Layer 13 of a small transformer language model trained on English Wikipedia (20 layers, counted from 0, width 128). Numbers have three digits each and are written without spaces.
A neuron's activation on a vector x is SiLU(gate . x) times (in . x), where the dot is the dot product.

Input weights of the MLP neurons that the questions are about. A number n stands for (n - 500) times 0.0012.
n4 gate: 456225274142351618297588465377670442522518622552609566370221457487668547334435379474637439526559522469504264460804565422513845348491431704364568568588665474592319432676478509650633435319701474409569400421378583552434362320426469646739596324255359416575345509678244740685453418597260461280086426717487483435386557253373728409325496461483721651307386569305623552544594597250705504287517
n5 gate: 633702437772575323262658678522622376477500428639518495378447679558413384390554478676413409282500410564649237527442491545626554433401734403602673278523432577658419558669368758799266495625514473324536505349622477685266612623627273611324414614277436413312274317091486297491652275578527867756611323275279274460700318289654573645595331600468320858400432562478632746455593505359527341626535
n6 gate: 443456599513223422509598565550556636663721702321461491474200291393335462420732615320426626694801841461465381387411312479526445718449898315345660639491491582440602614547561603644448843398733509530496444335371461397321347504294530343509740639619474609461421492385491328197355474396309565539487401626436689419733448410409435534565652422676273453690474627308283700357521483578401760311669
n7 gate: 407598413374504391513522382427446351413660358488675432567212152388416653618512533462733538454411591305272298597598483450654455683388325451451263730529379613755239443273445173504483550492412255529492667458383571362521339795358400430171592732446289415568536187645492508298591409386644718323578550549712596496642517587504806521529466525329475504378446590605572351844562428656533433442476
n14 gate: 248688693310404194574673357400569706470795418530784313286442381218617538450470644479600543668517466504354424613475534637316364385491509546739544601326418504332462479492664526593452689491465509655573624300401530603574283582659483564440436339479231465461504419372383771335598812365695474569365379609650157547573314632625612350543353491075427185569681500425470398340327517461810539620405
n22 gate: 531465732517521370648723304642716579719578379611483491646224500526587445483676347453596322474282744417549360535292401431431269341556509424690536669130483236444731483411170556513461672317513321457753530648392569422518406561181517304500927544457570469496405530504544522217581423247500777544344423504590461675509339534366405582431457604328603470760288436647395590509335675283552274655504
n43 gate: 382365430392451463412642471383467682579588242545363643740428504372189500460256475637534559371355451551667741584423170525471229723644413127443586541580695504404426634852475475557656500406287445537372492500458325504500303584807658496500463416258500323698380230508487454479377603483349275751439390715500711759529417434571337454454479575479450521517517390589777356454643593730346487425532
n44 gate: 504400406496423658532555579523472524394480524457692468535363613555766337466480263441241725284496336194739496508596535242512570504527484569607679562615461464767306465407200417512687406438543321406391261365378520520496597500567606546296543472337559273516330492586627123397523457690442543544481447653473649543449433477433350755748536532602469768528551400523349430488338516334276856476387
n64 gate: 392592594393097294633543529611750563618665566711336740223548614419475427464496496492571624434643659566500415488424561618471524361439606612364606613438676455713569440690298323617483520419405454561410537732525369484475228789795607302602447450423541583508512520325479590545565569554786307421757469560435688484796652463586512496397760607344659601377549395775293439566456337426631397840375
n71 gate: 535327542446474330239612535365446547331512210554539332300530592469125630455458515408422302527485289523361375648451607400377408373492427470711544413445265640481641334549578643538555408504423445249481485812689110427312332317461523485481400613534519641371285511469562539446496677629675469586319585692496454630326512316632725677693395574381465370465481413522636492364527622562546558546282
n84 gate: 702464461473408747346507528648704564695137590694731283492375605185298376492438419344353374547660403508472662409519589679348508375605259527511387661488418708355484657720583378805492605655567417445629516496480574402504527733371261531418492607241563428579639596461650343729411457824566292559508493496625582473586567554488567437657315587684411554610441496576571504453342404591343413461444
n100 gate: 407656531561649688558594554593584745359458370515615345633485398508426371414363337496523535465623633667413376492293534542275424629374553478440437624442813654331477568606381408353550752678623733381443294357247768749484413515423661455546324508477732745613397511416372527369583748496500558392388533238546561583611523515439208550492546477534664504412473553652523629431357523716220562565639
n102 gate: 389548358485582485297484600475548682664743456250380600609440645500533731350431428507637393606585485396583630360654522540493192511580318511557288507389380320606467550475239529698604394612544344398464588386376544635307565692558661392653398445226740344511528565529441701529514551518460727419479534457667631580342199518533643438511448526682573514680320518560279525504439470629482445383350
n108 gate: 410714722269547297324794321390662381242463407388448594460614568612496592177673376552357366500449620578521381471321540508395596400769528536551483373843387370379456754588516496396230415432459508403335577533662205690356628492375504747290464480472655689344348552504525714565448838390564536533350517512508431656613427396553585383771435354278572340407464587410410452427484640484375516456388
n113 gate: 492442443408567546442600531433718515496442561575553319595585511470515624611546466314519389542674406450323500538421629572530338667409447675749484896542496542466485399571370309436651447380588434367424401450393286363635639535401473425405272604350423276477603492462573439631647443588804573673567396433500352447504699606527492313538412941489500413095466399537631711485418570607248235409464
n122 gate: 290479658300646421496573676423588327591588225290392412483331360256517307366488451558555324367589483563440422718692711624819352595529397626378569382454267630383648378582642571455601720574546306429467214693616458496428335446546838426172471656492534542707480402579601334475533637534541433471235302427575504319513475583367462458292362701521562344270546300407697471416623411307242575741405
n124 gate: 460330619142427332509585634496615496403767557644645576438432413697442247685438474403147371460547452156541661656470592342316675588763421349457669617438474593703417738517371509526545469626287500522649672469434531526500487544602292500341341295583473491567419678601549624113378201455530633407383248341438434535588620636628345271721469407390482426500327409273291504558127679416571544293103
n138 gate: 438428372283436487255546682539451397504549239526306402627346452434536334655443613491446274615556299527636235282383723592553627689754544397444600569433284487721225574670278947457545649565363473337724703616240761628325308620438473370469566482670558504406424457535237496429265425496543350611357462392764500504681438728562509535491500558465377404168266300282295531394604271167557527575331
n156 gate: 488558662357445476364603455441423574391471577661512640447630597532418464603557327528385430353563746488684328541592460128468629524540516429627408528611334578602391667596475590372545646528798574545597610730350512358298327545325386576585419372600443405393492243423303537496508504332472488114158455409164427629463643629471255602647271250346472355467716260429369444435608620557585787358722
n175 gate: 427414833322633516410620317434653594376585439340472602416527480668643214535159420387427257496559700496492492447294516440592432400472436472602471437447379423452309630464707645754422596604561500585668629650673609456516476516476524405432657500365370643631229544576537456447536520480663657459488335508448379624282585708536500641435610520351536683771516508308390448111155434123448528283577
n190 gate: 772762519315290481488668589537388426569531492523715729569560603489488428496431561546738496388530527527631534481587359202313275389573840320688587500372350550727397594371523685610360408473569722492653427368458438423715671454504589602646469438473609227484323280573659419415663584678545592578436314207427489591581342611477450473477461353462641268365423508526605348338568441434361608416500
n4 in: 500441617462590265732489458293408198396525655521245521471857537222542521704592422650386403550573488547470529479488512355629558675379512382476409389517329739420504393533437642409309637574592623333271621259483353278623355487345588537333262322789639504572625488479521308483426384390599475483459429304537767413395450317404189471265311466320575293664546319537589765689262517647387428254624
n5 in: 526465431452538578535561570319765549413723952590409614712361500530456436187652333548381474148428737570317564535598655383297616440522595551398554479404413709556663445393295483299597664534748645569487582320539509739249341487678343641509392487350662769513684650384763478364573159658462548666411474640228465306535256328622326648317614517322444530539335701597732530465534549710539474348633
n6 in: 268613414541176381533396463468714717459550681496570367639508484186434423520430378594500517331739642458504379189379565728635415451329651612396517516243738451381581508269240426496454410390479554406239402281660582434363390790742298609480508297395558867500516569414176512318504565628516364641456531588533578476475665484681426566479632467439512463562710310329293508294601538558463314590598
n7 in: 376559469273313596318587314858581231580442646515623585408686496325201697354297496508317508462422607442500398833606458294722477553622481470384651730353400519631143500432573712553504741200535477419592328492565554558578538508435519621462569519489457461648485651572570373577591401628477677469620572462707642416550237542396523535504415535523542519438693568604457576562651430345392639588412
n14 in: 284487462624675590629407612450594660517496543517500681428343724365457529737521112619435487462409377314390281586395686602160796750479394471675548287573675556530166508542539517290236479534483530142551440539611423568678361607683389626619581535635711288405492626500522346595281525668731808496379391637453628470350521559218324534209414517261619399500645408566453449663609578543517706598520
n22 in: 546876430434512492284554600312327638562442603512352512496408390312317711524512402619454293727640243767513484575447390516451476651332557408456594536454685649463435516589541599869583279496393546364594623504619850726433528571446302338693278458443471391283453589471121257317244410504403620737625623500475500353715500308669297405413305492434385524587657569484662410616585596467529355537539
n43 in: 412424512575480488487496404364657130368733455496451529311544414516525753464492590434374384430536459822500687408443578635549443229607574383843363354488331467430574678370645289528521418749541324450389397400789359727299721696500368553566281767577312441580623321414492777583582578588378214413375388335623504488566438414682790706533392745533410467517695439452542639471610395496620263446532
n44 in: 706630504512473540339605343794544545234480604603392403488477595159585610492452520643690496384299449553385744609492587615548682559286333488418298257540444488532401676429725252402350357386320395540552488258540400552540614468496580677775377496315464541658734547563710424564386401339500336576473571605476723441744291504640684400548335636456552543600428657651432701548524147645552448659454
n64 in: 278453479686393750645585266660597654323449521492593628378406517542368350340437467698423568293598412829574263453235408571466442714538718352549286517572496377610396587612466462517282500467885278513492744470239424403393396649593517384378706594650568701534472138412577390483404257457454513734669543677429689341817424680386492424585496364647492358733652562586262550466301607508441411588411
n71 in: 316628472301555618349404643370585409496329265492601369379500211604410672808516512306873394423512512451417444525440492444283211444432609350338345587459456321670556532524679492735344552488537426435460431459678703532500236777302577317391702348472774492364500612665402395512660746541289496545334572690476633628346512436569622625573696353468637600508390596449488504329580282508694333565345
n84 in: 583401746511511571526385681398530538619432118300250591452525274467417260500388522545655556470525333291512541409489366586694567411251627621668628460455507538395359680312583635393466493522613557567329590413545489623678485579294406563246481402411651553447489548441644496594578444549541181406251449529686496626508398470530489549474342485448816670575549279529723541429504222575620583407450
n100 in: 310332474233704701584290522572517420748579526530396328474487772379593586581465435578518364819720418434585337632800773309569578435517513645687545556245470176443535551461610496406460487186557540513621617482522683552496422663360522676491522813590368305137663607665337657649552300623358456315402704287391339478631662271579526330622373421609314522215496509208368569369543544333557333430408
n102 in: 612804680411302563519610709575604447379541326540297511349632617342545620396507606603354608559471544631371478556391474383427412287720540341464569464690533329445522536369340404711537471464355313437603415519360552430687438440400337678640393377522407751354514598599642415310672482697653704586543613471529430280430266529607303478537571559511331511341681431593511748500311575593419325375518
n108 in: 371487369487446534281448423669581487568650534428462659420413551614556311653415538186319688824537513547338621290521555361437445445720458504687953250461496398691466412513312534441483466643470599708555144633428509407543504423517483337640267255643582612474398655593337725483613322491571330804483533483517547635440286251709398364462158436683344424743470642578689496645416414453453834610659
n113 in: 645423496458652445590337500804712633327321564605534462601496420592444462529492567559419377644808450406417375624230542555357349458370525706471500521547555177610659231296300508483470492429127641568525285564297305479646504393420313562740711265542355457672610467735556555393471231462621356470740705413576137404555713315525305415670513606508508600623441492648705592411338560675453385631714
n122 in: 344665807403630488545585373587382591391427378400455484569359436540619596461472708456414516338539448755404233390456560742343568419339149532496529261390366472500380464748761512580418682684594488589746504463569423569471624435342463600581629381532295533521379312540598257492320355357352671680536686393831528488484435729455590468654459810577742472537252428327549676476608348414253451581411
n124 in: 464509469553422491071442781388819019324389358653553661412401662456688500659390347381410731553431675442555374442513566526491412557403570383660473613558761376518496292400331274583366394308407375482372209482314730624451592540549584539566646312404603805280436483597648354455356482750439482326236549599623588233535362324460544394566277349840641636633185457607482461611357491571279464491707
n138 in: 407691492356372572468542444426496346265838376713321456548485500401234299290595532408128416452275468674373355432567524476436512456643595259488397496661528736472686602417468312531257591445568464648726393375484756488601784629548448359540337617402556512585684488488504325291394393633363300516434402438564464346556364365288556384516524532643659626472548645302585480384594573576696444189649
n156 in: 364403583580550412540368576546440649583748488579678336697569520535388614345714402619548340444184323621574727676656445476575555520366196500403639640040417456560602496320356258363580551312544520591476464532405706512258508580651603402615405624664540472754588187248652425464594480260531325408566571546516512225548747622440556563536620432369398535584492457427540335376644448612464568445618
n175 in: 597460535361453500610473531365413372331273857367409566565391431466544590720626341812632745583584259645576376561453638556314577362340362347653715317715439522144410479748347439316526461423439826604634335316457400530681358172535361423552483641603886275597571765750364543294547496570483578509423637411517621509339535750687753391561303334331444715469539380567702401552427447491539417600575
n190 in: 607470762313272624268485457471411366508590679626309491432397652251453483537534630453517603466558610526329266779604365297293445715530500500430781688114135517313407471508521300529341686370487474449601305530551198746491496624547249571572398337224770578655476588462680385414605466461379696500400608438453339925628389496547483576594329684487572475683632346582384349483500491607611406364484

Each question shows a token from some text and the vector x that enters the MLP there. A number n stands for (n - 500) times 0.0067.

"57": 395634930565433530524153569485512677518372473539509509574503598473427531461712471527507495304575509451288457329529403401546609601515570568397533349402500661571543572374392453332493383625317507419593454579500564419795613390529445345510468470616545605479465612474428439610598445517469506563376663517554369617494360440424582511286495392438505504483515532589596518673485365626543575386539
The most active neuron and its activation: n43, at about 0.51

"et": 429551673553608601515494565551564600388453446465320190566398553456536503477512536591297450415448494545642525361616562498556461405506409676582512482487581203538615553449361405483455496447470683513348339533563394461328556435533352677542357711537403610210575496374612388439496558590478643653476787461527548720679307499506320433762402532677501699563601447380548455554402534433482600558518
The most active neuron and its activation: n108, at about 3.7

" ": 549513407427565537463217457610517484519464553555510593501703538536697353462623451586444442450489460531409501476471368469407479527529492368444388578533484463331716557439810504485458586367498587464467546470504602542436469438575591540410611532630433453575552581508323580569611521494560480642462827543550604537471522601526483545402461528445572388539553509387576699553450604587520504552317
Which of these neurons fires most? n124

"e": 573664516654522386448353569368396454381508316569266449570537452519303353434637556513654485508547501412559489304513487566386390585465510431594267539425698507501772550487390420490555390550401698267520363602550654608548545582495462601544583598412519160481576555370527715386549583383549514452460745470451759747520549492354369540501513510643525503404628395463553581569608623696603530392628
Which of these neurons fires most? n43

"ach": 377348501791551638554465603519436666429475384333527697736662352626716742536278435583492663661507552444398302546660372472527486298388492437544290422372467663541590460490453402446515567245644662319222300646413608520470561491588460332475526250591540508604552484428505426476241461447539449360366681470589682451588523552456393398660422553559547292563509619512479514406585391606501653349546
The two highest activations, in order: n156, n6

"o": 284405520462452471384358506509550442415484506662438584451582477558633613413387568490530493480529699660618428498548632599478635522554404672522515350422376543504561499374681499538390323580359459392549649483561490434503506482565446628302399427361658708550364675472687549433394459253527676481548758414591366494567521492475545465508460659865638555430322570495595340412555440387620411434518
Which three neurons fire most, strongest first? n122, n124, n5

"as": 577656478544655408243442391442599616581570411391460517637601462531495726384519470725444664318377388450494522564442491475525343344608384601511440327510514478532506561500491420506508646298576459717506558472571316534550267416651341500426207457424428406603591571518596465651426358520459558572765708319486457541261491663520325449435651309250544436698511607515428556540398461643564501543478
Which of these neurons fires most? n102

"se": 420255470590588574585218536398350568333430473488479632479519415539362441438500575467457591540534576502386479596526560647679300587505434365398563347452490490418454427450577389567692396606393471387412526402523532498537449365553566536407514358526391521495621449602450609472483354423497450456386778407529563565464521501705434500531479575827474574499640489516493489460627396314455343576597
The two highest activations, in order: n43, n122

"te": 285421437628511270687444380437470332311477459636593673342445384522245482481452523329581692628442567645560701538581581528596608371513249521299538505687419590661482437475460376527442676331235453428450272488682537606755580355345375669291495542504571563404510578518618511598629574378437396500468706373389433660446435651560325464410376567583580374445424483524468505267417409525542442478500
Which of these neurons fires most? n108

"B": 610684709345384458650301527550459546426529512636402353438505495741431551523442501430552648609520580609599476495348243616699531449535500616384501452462411582476547569440532476573599548564635510284563514542445419483721497531526526347520424461612423680587556568339589423511383544228458344234548744465506522509476332624505533420513578483416643353496622374487406465500481602454655407317346
The most active neuron and its activation: n64, at about 1.5

" Co": 493496357595588526489269700551536355681487495450342473513481676475614448576398348474424560473563425557385460496634570487563580286548612649571395506547548475455567423518381437511477487514604395388575486587542688523496505470310567509424448616447410664431399717393421564430553301544528477330537788525424202388571505602667302576262541360416506429589431443533541465410548504440508429524481
Which of these neurons fires most? n5

" in": 433556387523542543488180584586350448630541481383508500488485467639616464497580494517528484493401476509506700471483578466519507449356445489486452577493453490531548528516489511483446441505479466557515419592475552528577492485488588516611473513311557706433647476599327374559331444573556518600588846441501460569602388675599575424500557578465537488461493486477485537459531478435600587600566
The most active neuron and its activation: n4, at about 0.59

"s": 672526285628495486374314542445553379669443499527442378395529458418526627413485542497479337443501496574481512452528697326541548659188328391500624571473513523767658621452485566536569474402212461485505475346584477475396600518437412550698504415701464363577784780660530268426590505397323453444478565505392173467493616655431482629449392579627528495369503573462695439552611354597439440446412
Which of these neurons fires most? n113

"kin": 537447524401699475646264281409393505504640451619514474601522456338712653472594597660659377524498541345490481683447405296497401319404617545491681358376508533687432520450741624502641395643536465551370523481237514340526429476579502586517455506475492280615539444560374458620550558442466462590540719502457334491461441450507268461613353561513561441484560274464545442498416398342565509614565
Which of these neurons fires most? n156

" no": 461493450465491421404377423499396493441540540513509468515483515408561351562606463449328586454543502581499427458500623522475508426476513613478561378483488506336491475310535557434425392544459384584499512500682558502554586546381608753429463402685581488511507439450643451427548480428517655591548916483503544453582399506515535449522471497574534471466479498367560565468373437537366451507669
Which of these neurons fires most? n108

"6": 588517650512414434322176407633525593505468546635410629501496450608586600588544612490561581437467613552436466449524528406571506383553659565485552542359438459680440610369668609438361509376446513563440418519591411581466419530501502380478498535298614460499402190474510481493654401534379453383478745422518503344390510437461513459572476434439558521553611271552561512648513524505403569336466
Which three neurons fire most, strongest first? n190, n156, n7

"ent": 611465356657512566727228607528575334462605697522393553412470426337310703488681661380393472527486455286398601328633475439487466713583490444292357391200362560457482584449509498435409541424430548505658340703555578381581599478638548606606606599600487478481571590602635821510559612406399372470478647532431570469416547397590465451231517545490418552466415458431605578519423507543466610544582
The two highest activations, in order: n64, n22

"ing": 535346487611334548607332576324546383332585664604497566498593436622486476374658486459562397480446525469507719684581683497316580266540572468365501676342535677682735463595506445542573391390476557412347449573480645428602578425572552468624614645458599541402605606425681455604532501520468425518501707396392434591494318623621404492368608461424353589349395326614296342480578484570587470699570
Which of these neurons fires most? n122

" to": 486596404500520600669167372606495326361586464517496475566398538516603339546464582499498494439450476410618428371555586556449567481504493502579514512474459699479658489616505656421524562711629638521441305443519407515608549282417457653413617507486573535391612517467437386355437386413525567422623742449553218493509402641476529617552503397512502524487461540606504534513582481576507548599705
Which three neurons fire most, strongest first? n5, n71, n22

"\n": 517491454501462482496197498616460501506461502403482577500444482466423388428459448515423429460575458555544475402485446463506460477552569507327470448487500409515437513478482432505483558542504512576527527561473478480389509490485477385511562482468473536542448416447520551488584480503475512544491924509617345515491480475503515517512535577443457520496470517379492510497539545535477525501432
The two highest activations, in order: n14, n6

"History": 555524606632576611457283592450264537607432611417614362585377560452572566493519529520406388371538470480430559559558409545559464553479408650559517367497387506582495575471346572508348556691534736362540562562491589509376634637645441308434539389659460496577625471527483606553411551603519620558351798484482407396557398409494592666592282461463434414508527369683514572542506753401465351498569
Which of these neurons fires most? n5

".": 459492621500436475453151540524508510488430463520524475469384523498454315503479457468487516493502457577501442416597431537442491465539565525464504525508504358565492529487661556440510568595442575610500495483512517470462451491530415479499590528444501538523531467563492512440555506535436470526452874590560468630375619697440539458453500454360530493570453537539567508515559593467468457441626
Which of these neurons fires most? n175

" the": 421436456551457472473273508765459598480469463440521583538493571483465592427507478521458512449519476508534524483499530457590518462436498489363516472536517431425437489478531509537518504495574525482472518524498528449412531503478421905563486515465484467513424644515562492546489516556468448514442892528555445443600549472513462548487547489497500576453503495434472483452449424474483563371676
The most active neuron and its activation: n44, at about 0.52

" Se": 471345455584489446663374409461385466443567500452425546602457502498513384404380445384406572373484539446553284627594593487657534494517470492488656607732494531540681377521340469691541541539537466438282474564594534482596417507411517533535518543562443399339467633588383445498287509596509550592465877420404614468451479459579600428429518542656588481469513392391594492509510590530462428523533
Which of these neurons fires most? n4

"en": 577669376611508593346229636454569593361465583402466376345445311247521677340603554492551589426424504216680509601534623530555576499431564464398420730555543565527647423477558588390422549447541524541399451589526604553504655500477526540505553484588446634499520568621465368401672443444549490599338728468387598384575329545305532637448473584491624581526472387292621483423416555536617335478572
The two highest activations, in order: n6, n108

"am": 530745403385613378331316400433396283566512424498534591597378617642510441292384419333560532321545345679292498491450424518642678331544547543484687441342513535647413513571661596555329444347651552460493647585470469451436456423523301521502580583546568463384541566453646327544450509386479299509492764501450473480451593511365349575547551439503388473526603649501468463582273630463584381406515
Which of these neurons fires most? n5

"P": 400511449510526535404317645569458509513492513418505333485477566495529690567557342449568441466454533641388445560533481539463488535495602590588590469576501539541551410618582537515469513583637520407489380556696445495486479419499534497461398540603470613526409561488539350485570451550369580548508896489329588500602362539380527569421516458509516436539355517413586453396446420569634535575325
Which three neurons fire most, strongest first? n71, n122, n5

"ine": 244612786385483364642338321422339490519741595594479499471621572423410464517511639619535404700582584555400510484505651466472647450593598629620782616516341490528473356389378357496423491344403846622530474541500463452623480380529410437434530262559393406551666615453505540293465354471440480644369586360339648572557509423548150399319420475503546448389249371595391503738619542506561608531527
Which of these neurons fires most? n190

",": 523415525468473546534118463716517593559321458629498561488487548402399442524551441558583618436430577667500488411519512556382594487495645524618522434503486467530520519377466411364449475631401568461496407518498455522636448571485615403564528369520551507509552447554542389593428532527491507486551745425647718641568639495588485526571502472594589514581643511694519361491419454467590538622488
The most active neuron and its activation: n64, at about 4.2

" Am": 425482414408554498607372438541553463537451547713589520492461415666554469387336456422505510481441394480294415554542534476408649391501333566511499574463452491427419418522423605567554462607565388402513503676553496502684432541580547475453430504533562632515565506507550407414417563529476403507516925444508442538436523313435529493676483499564545457536480500382502477427531498573528432476492
Which of these neurons fires most? n71

" Ma": 592449502448606566464349446546593470487492524525358490566483406528543338565404521548447546514538395507409460505524554518612463450650486558445450374557506487554540579500436365438526493700609531473520502512539499403606483560376527545476471546468424515587517559512362460464450412704440479568539927487371505646392486500470461485495482464467576497519526417355573371430496417531544403522459
Which of these neurons fires most? n84

"re": 513640464465533403283393663582557274393432384411556487416540420677499268380662675489438490447525507652519655682488582410652539501423403549409588369403519605432391435488598483446649446680356328483428407532481508438378510353400710436371428248545480357523517450535662454366256518513487468403405795425355596428503374542470398465406546375860464317567481541553505538536579403431490515426547
The most active neuron and its activation: n122, at about 4.7

" under": 498643486462495537540279546525398379403660469323615552363512520557576532563675488393388440611479418553456489438601524421511426289485527603523488445487446572436564435449499534509664426393706517584644553484677641367537472327473449437426529490419553539559614459543396463469370531589632597422550818426444626510430371637550732551548465569641296601500454394510599527623486613504501563484670
Which three neurons fire most, strongest first? n102, n14, n64

" imp": 529623402334457497501424564572371473444481540678470413492544500414598583396499253447364400409412625558392562470632374455487627616546566508502537535394452557474467418491515521574399419554612347482466450569578576523525510527420462611440403436546539675503529603432476573382477605492476383569496911421368601648625401556383509451508461527500451491584255500466497477473486417465424559580469
Which of these neurons fires most? n108

" four": 533433549624512458514255517545506466441504474458579450536533474485504607445471476514471411531592630471471511525496456421495495547396564547518513576310501504543620538339501430492589428526415579595431491474529572475596465410431505714521518348419478448550532515452502322497441471466556370616551857363595507594495312492406289446512426504301489604466497260543693487562472403460433512484648
The two highest activations, in order: n113, n64

"to": 491305369454582428351376486517446391467784385497346390534778495565640520348493696300628392531435616648571488595487496541712632446441391610417451247542616425341370410610651601581357584398610437499529616361460587377571559428330468379357551493491455430376509512409451455608548457324484667454767653387543343482315395429333499412401396601510683528633347675420580577467483487392671203552640
Which of these neurons fires most? n4

" cl": 512366401528534596422379389571553438575550577570423426477481398600554504623420404331726220550422537420593522356657523386595525578398624419532379535601599585289430514494338495520318488564459403553553429686539375528433492295485464580480375438626548631630611662440511458270317435493425388555466813539536383590420573488323592487495386349263449498523437412446380525623321491589491394600429
Which of these neurons fires most? n124

"ot": 505481440517626632547304602432419545762699447488435387489537638397661599557502586527643425452487367399557672539448441349433554603425331594483420400442628539376595417496576450453610457601545254622363428478459306390437596690581295482265485611499548568363562385337575492468292567440470505539351727531429636543463238572752378557467508506666615719645502396486522564275602467438465441485547
The most active neuron and its activation: n43, at about 2.2

" from": 469686401534472578425164382581422500581396505353475536417644476686552459568357514489512505427478397523638601504517671461531557612427501496460241517439396639545543514510354440455510482529688588467468504597568505472606476449563564610541502578415466516427547469470333323427405545589493596601437790464510334558568440632624568482519544500616486504511386490582498467578478481557597639408634
The most active neuron and its activation: n43, at about 0.27

"ring": 549541232549359588256245480512463414435406566379449677431603432562539541469655524413531616661513346493432664645532369528549303597588621530264494587486552537689607506482583439432577178608415550417340484431546561467667411465481531372707411418511588466421618498453554399503453413573643386771456727404401543521419446550520588459426440512583359449485507382647423523517653394551585428472526
The two highest activations, in order: n102, n122